Layer 3 of a small transformer language model trained on English Wikipedia (11 layers, counted from 0, width 96). Numbers have three digits each and are written without spaces.
A neuron adds its activation times its output weights to the MLP's output. To switch it off is to set its activation to zero at one token and run the rest of the model.
A neuron's activation on a vector x is squared ReLU(weights . x), where the dot is the dot product.

Input weights of the MLP neurons that the questions are about. A number n stands for (n - 500) times 0.0023.
n9: 527391450454562425551655368572459651300376289518396518853549446429387486848326709656600605413524333631368620677353412670448515615504482519522493476646640482629592655411493671396371558527447538475441603335497774385478386537602382381334632555476582254458746603514464578394472581425327522605
n24: 507539497421626441292648281573568444536487450435474404403562530515574732305455396500553579305409565426608565483258453554555238641597596201403687603308410317534430559557353565594420529475329535447523534479512586640464518541359636659362388216571436332455503537484467611427529560740527623390
n32: 301634504555578452456531609573602393564593483526438217436463526505307641603305299672492460331170491651574202513756655457369461811568645376566619565269626315352601525428583568547732585382264668567327535632600373459338554644632517608586576514318500496343508684488744609744529153238367556713
n33: 622362500505513581288549526416663567618278487871250746428224283271426536218473305688418428556533838628500213589460446402467431631319130324727656382463582269552592624648422496436531396323424533342449438649574374477500222335318601529463641486353237370687590533516533536550591421355549578396
n143: 566513389505632560543605394377287543776442301530532470562691508716315492540489654471519736134343383353374590697385411475500707354348569292444450460411373580590319516303549640483312504512487715786281404562645343362386314440576566269524727636343755709673677509397450191475520640604478475398
n154: 303450486483510382359735631663500278398462462534320481673662797400438523425402490721421572453408382875443254601405271428592476733327671495412348527477376269583420430227741618624605464319353567472164693328421420622386596490409623556555908355081514242654413669649505717528913527599470805370
n165: 345673390310598765606488394770535371319553469441344441578781624428329558370376654554639569449790508457391438674412352531633445454274623328583542389548354558531435530682526493311415485522475416417490628570343374418354463725465653362607226446563342402379467474632555551523590291488346250612
n190: 449586514183858396382561598532631953701838534647430456582767461665348413675625524393500400659533422563535619728702294558708402596593871435644572371710607578268452439137687687196544596587454492278554451336471552763611347263430548369532495500104574687569556724340272345666683369495345524541
n195: 579582639445540538480434329367558376479427488659519556809371606526627641637423754397518467221553749453593269567273671618485468250366524573379523489527797425528361466496439479488486578756313510573463450417490469387541276348514558519462918517341567304852534699638470537485458639301430607426
n212: 391370370276366617590481373549446425516442642623358250688575728528385303341365533578615376584557737400560370702500785529482515635398598470474565423397497589507236403710440655434379528465535353608484456718687330371445329357443460532560569424277483552622658698350645472522407452291539418479
n222: 184350460586425423377791469282326341603592517534581296653484591640534427355581527625519563357494677746552525594510368513644317550436500410479467679471472534411358441519445526426405452364436599480644472482520414539459373431509401490256753420539586630527584500430632541421659650510506259563
n241: 194715470418300685402500420719639488430513313336677331449483382649464550463802434588508447514563660183408148684496635439814571456514756428509504575386488584446435547534640742404347810595454489710248488272739401411527616554432353496601524500648413643688752495288586376582449476468442207500
n243: 495572420510348503278473404286214476368555360734034309682583350556658363593600487513421641519389399298661271406541459431709375402354461323570508283517555608378593496471517545440433379577391530086445461586593508541530251609379297384541614570545476880569824481423566557525512564358299400765
n279: 557621588151402460410812461445588464319611277637571410788628407441625270663604392640536475551358483679663417403430372519437449415591694576309684489631346504496790391470459456218578639452512389530596528648446386632480349484673248410556414785455371492535637496328390357470688367604483567551
n283: 517208420543447510459394265668495560547041580471566537634406593598545630515417407439422523536594500463533309597458578593298156544487533458621436430637653435401500484491575261431504511615346747353702865263511632452339414347467564547647581531484488335322539719465420734488307341391504660652
n296: 416318451490428470745213597598383369588627471871556530478310350500489429560455347550561461272516308717367567254516354708600538475659709599462393329580680647445561403528613401251382492622399562679571424328550533518606153279545549166631380725528595119582520683587509528378633581440474466321

Output weights of the MLP neurons that the questions are about. A number n stands for (n - 500) times 0.0024.
n9: 584428575355570191652460302373509490428642648698571630624258254651524225396670706505265433549553467290743716385611789581605604536577378505772481398450391427731577404411639089653577563701500666295406646343485421567355263411615811234495575603666467588560206440249315400614261670819485523102
n24: 437463437496496438457407438388511750285500412511515585257542546462534614680599745409400738402561620533453542642534371365662636360662431587528129608258365514649532576647648706413436557583759500560474593889376500436656407305378352401507467427532544369624350504393653593429357545479735608438
n32: 589242511340579521739611518434583422531525452572571446545467721569397466323529536364375641417706611469641730470345439635568404523622642493823417549400479722613446497401344590650547490626562461607718293571610727429446729408381465424392705581420615577580553400500450463190453363447452531456
n33: 520467409453441345438586590577445467253526544611414496398539440450511358391508564341275310567121466533535314469599435624511348464595492379385401508379474500630454594554621523191720564547685361564444533444477310518439367867434611691496710782327511299321170394373522424361516675619606443446
n143: 813432374646590619562421539500488552381371601625509560448628503490434521673638627481329588494513494475559443450503489506290572608516461729487494598582478673544506552585497381637634545500483431475516834355559464592628628513389453561488593380577485584647412638480340585706407675500665711467
n154: 490602653732802522277110432795843926596678724629481589627641619587472393687529274656455672553840533362334329435605435406079407686472476652659486349402486649509389582563720428573571585635351577679625472730427234615581485471430454495449532355681380370500795480683318329213751467430573392384
n165: 515561404460587563521457436567569494535389411401691611309494386373365363641539482402486611506296426399353527505533253638607454579432394559325753491478418545535612523409472407386372427520494484535552515544317497405575500488642619497361552482411514409546441319593494635506281442267472492467
n190: 494570689594355610552459523393415626424368508514424511459370717584494527551678477426612554584643531627494267505397571422554287560579474332509332539532607600416529438599491517397674588505417491514406592528389590564406436547581617620616602607595437454527388623450332637565540514568553610480
n195: 479483483438467584594475668237588608530488607584571359439322537431653470418464666635507559471632429608336595434472410218555541664322444623650492702287520633566366420675307572749771440594431269567519632767247496712672488602449379540512369382374581443764622365471469526374625477911664297569
n212: 487508467541451523548363419477502449545466514435620551387567594497425544656595392448384566459517436562528554502663374464512617367458345448590581542520554434531398587558625488584510505526671606427604534705277419546488510467575411463678476427507579508569575411521464407568444495545681453394
n222: 526391516979442144791391625722422747511670598377565505515344665757295767746669717637352451688413560470688399598271494500687312398465387860553297215484530403555158224718401612494332620476241440681703674310370640547658735641654540480673362800405520680417670406781750486671763505397296452427
n241: 756552533371596453447471413736477626423271458532476597255541593520252624457569544324655645541448548826751576456432386741476558551468212552408568699488536511453575588566616468478712496439678375925277692480640557410468455574584386661457426549597659406446583488337401348730461484500422731794
n243: 619468446368349369494621497632771399445506532387575381555621525411372387619463554406398461604567464359385566442485606354416562628560561509437503474338363408533441327639441509407657509632474712584500547584553590370360404525467536424415494472373688629424560335522670603518425533542397706376
n279: 602617349932511792394452655833590416472321375714464646574490524173382714259317552365471246644626686631505682562636624628650100385697926692364578319527413797663734570612420217643178520539387259603327520238164505437250746479514541683288450299728696537600608361354679692454506235620403392532
n283: 668422435511431492504525439408493620578445594483383400381555503398531672555573245521451411506626424386368472516552634674286511562424244621446507287783291655544536391624579626298611360424831526514693286599443684510566429461516490399460749546642443535527534722637544543366638395455593484511
n296: 567662429447536356370539578661672582537395361472480551493519663583517542537427561425545664719379456404599641547362543466688345573616451407565586525610337408332526598612259393379459406542697600418487671358570630333407687761497366431457513423516417350510483227661476705673337618472539649630

Each question names a token from some text and the token that comes next. It shows the vector x that enters the MLP there. A number n stands for (n - 500) times 0.0095.

Then comes g, the gradient of the next token's log-probability with respect to the MLP's output, scaled to length 1. A neuron's effect is roughly proportional to its activation times (output weights . g). A number n stands for (n - 500) times 0.0009.

"of ", then "the "
x: 620519480660539167671505577658590559512567523404597629558625521277549605609640471382564436579540386491484580317481629456546487429450486660699390561554531728443371458592538544499514530304588656380568456514408393545523610519452435493605597187470629537430384479453270470386463430508483657605
g: 404475465396429499212436520373417366583428329424510593611722593454456740612584429460632542555504415599559493659481731624324402434525430438378480320430454691451437437506607502283739533269451578543547351454315575582572539745541566566621609412444730475676641688364442583474499399503358507438
Switching off which neuron hurts the next token most? n190

"For", then "m "
x: 757290349824468556558354473555530528488525502570474606413507543435377545714539469454361693502472415541535604350639474549730488356619647574453361549431523410541536609527647345529379500472619484500577404551472360447416592527660490507337402430491617518532578365604419547374446367670769483436
g: 445547398211646577470502460492671533385542351644405504385541398644415463395268664383366654465708525433441335572414535743519398502653522562376592418595539415750371739550503452484650502407585545363593387571317447421576373402465548297538595552667632438410408304518355588459453554478429707638
Switching off which neuron hurts the next token most? n296

". ", then "1"
x: 601437527669559211528487623511614710312614465559621588462516633526479549586656537509473588616497454462488507441664627515509602599402443536671608645293610568673577631599687619651342565461593583587373654500428519543577547575488393478492563498675556509766505283530329521460371419560429406405
g: 457573647454258522645304388259430479452410283443357464495212548510544566566455401458635665493429599588500578444765430451396664419423545586631730388440815643407387387622621457512663549424635368526674599471411325537527509461297462553577392542581414488437611592349542545607381561389480557511
Switching off which neuron hurts the next token most? n241

"==", then "\n"
x: 657316441489566495562469431637623577395617434628547479601548590557587513596667520537545391559736501474438394481537652602632720416516404524335590468363622667570374481649592585726422594695505503529485409516522356531619393424488406665640720483485665566679390470510334497573341573482604548300
g: 413592675546410652681334646597610432671334544376534508251426626387503382502376435387742539633370519173453287649484433437594448619453428491463521572568592495712679522493519320419629529528306523427412405538338439558675284478516402493310274557512492555615523530415629479543543383627473440583
Switching off which neuron hurts the next token most? n195

"g", then "od"
x: 611459565567565645575439512505520518463534606373659542439487467586679589703497535486580478476517559619509553583468484468568494565436381626598392690444545509674520610746505488749563341417477562426596594633564600515631601698465476523521462358726584402539387284501461504683118490624654572447
g: 571522457638566568417380705476606577546437434502628496538611536563421599566755552524238612395651469593268428593337576294693629304601828479481530523396475540495448229511438618439508474741433639484508348570465636443624503569691363499533416431406398420420532728421552653407461421498466395337
Switching off which neuron hurts the next token most? n24

"moun", then "ting "
x: 645362457743537542469454487466618555546517611442547679466520646625493531693586608454566365535505375507442666433745371459381512713405597581490263567384469528627646696543569646583403511481482363468368455530383307674550605484561588408498570456470509538506625449538440298439351519643752589421
g: 479553567374480409612385761469440590606541382542666221313400628397494536562311768610300422455509468512352361276560529481442591642515580604401702565335499553463714562530478496544521402492659469568683763585450488419606599505543490454554588477525459696510514372704617495349680739539481566556
Switching off which neuron hurts the next token most? n143

"l", then "ag"
x: 514409211667365571462446358461588470438525555592550493295601810489532458717614471537576471545344477451549486533559503417524459521428434496488557735437467542512475559773654661452533255475503511427508537601338603512678536385451532642607530503478555660571542385625412471414222619496599477373
g: 432573670578247359383311532439417532265484397440396438345521646577551542518394577411279432458307646461511232609572321408525489346425470704416390580651474294520556501548677387514251636529467627355561589496570557470432423639609536557527388573389502206473315469598398388460406504434426495662
Switching off which neuron hurts the next token most? n212

"to ", then "fin"
x: 596403515735516365624558606627526590592730665444678460521555621628441662479665518369594470540585473604678603541511647479490363354220165585532414549345451586410464451701422473502403451395597488456844564517474433512487526535518409563533459432585556570449532425496431522474482475484617429599
g: 537544371718537588318572231416411554516324408572409183691387474391486530408403570576555303418528462485594354590603587311424573561407351654498570578551365558443496377594505504534355625638492340522646492707488605647490425544491365261620344439421475525515435684685605470436651641398570297404
Switching off which neuron hurts the next token most? n222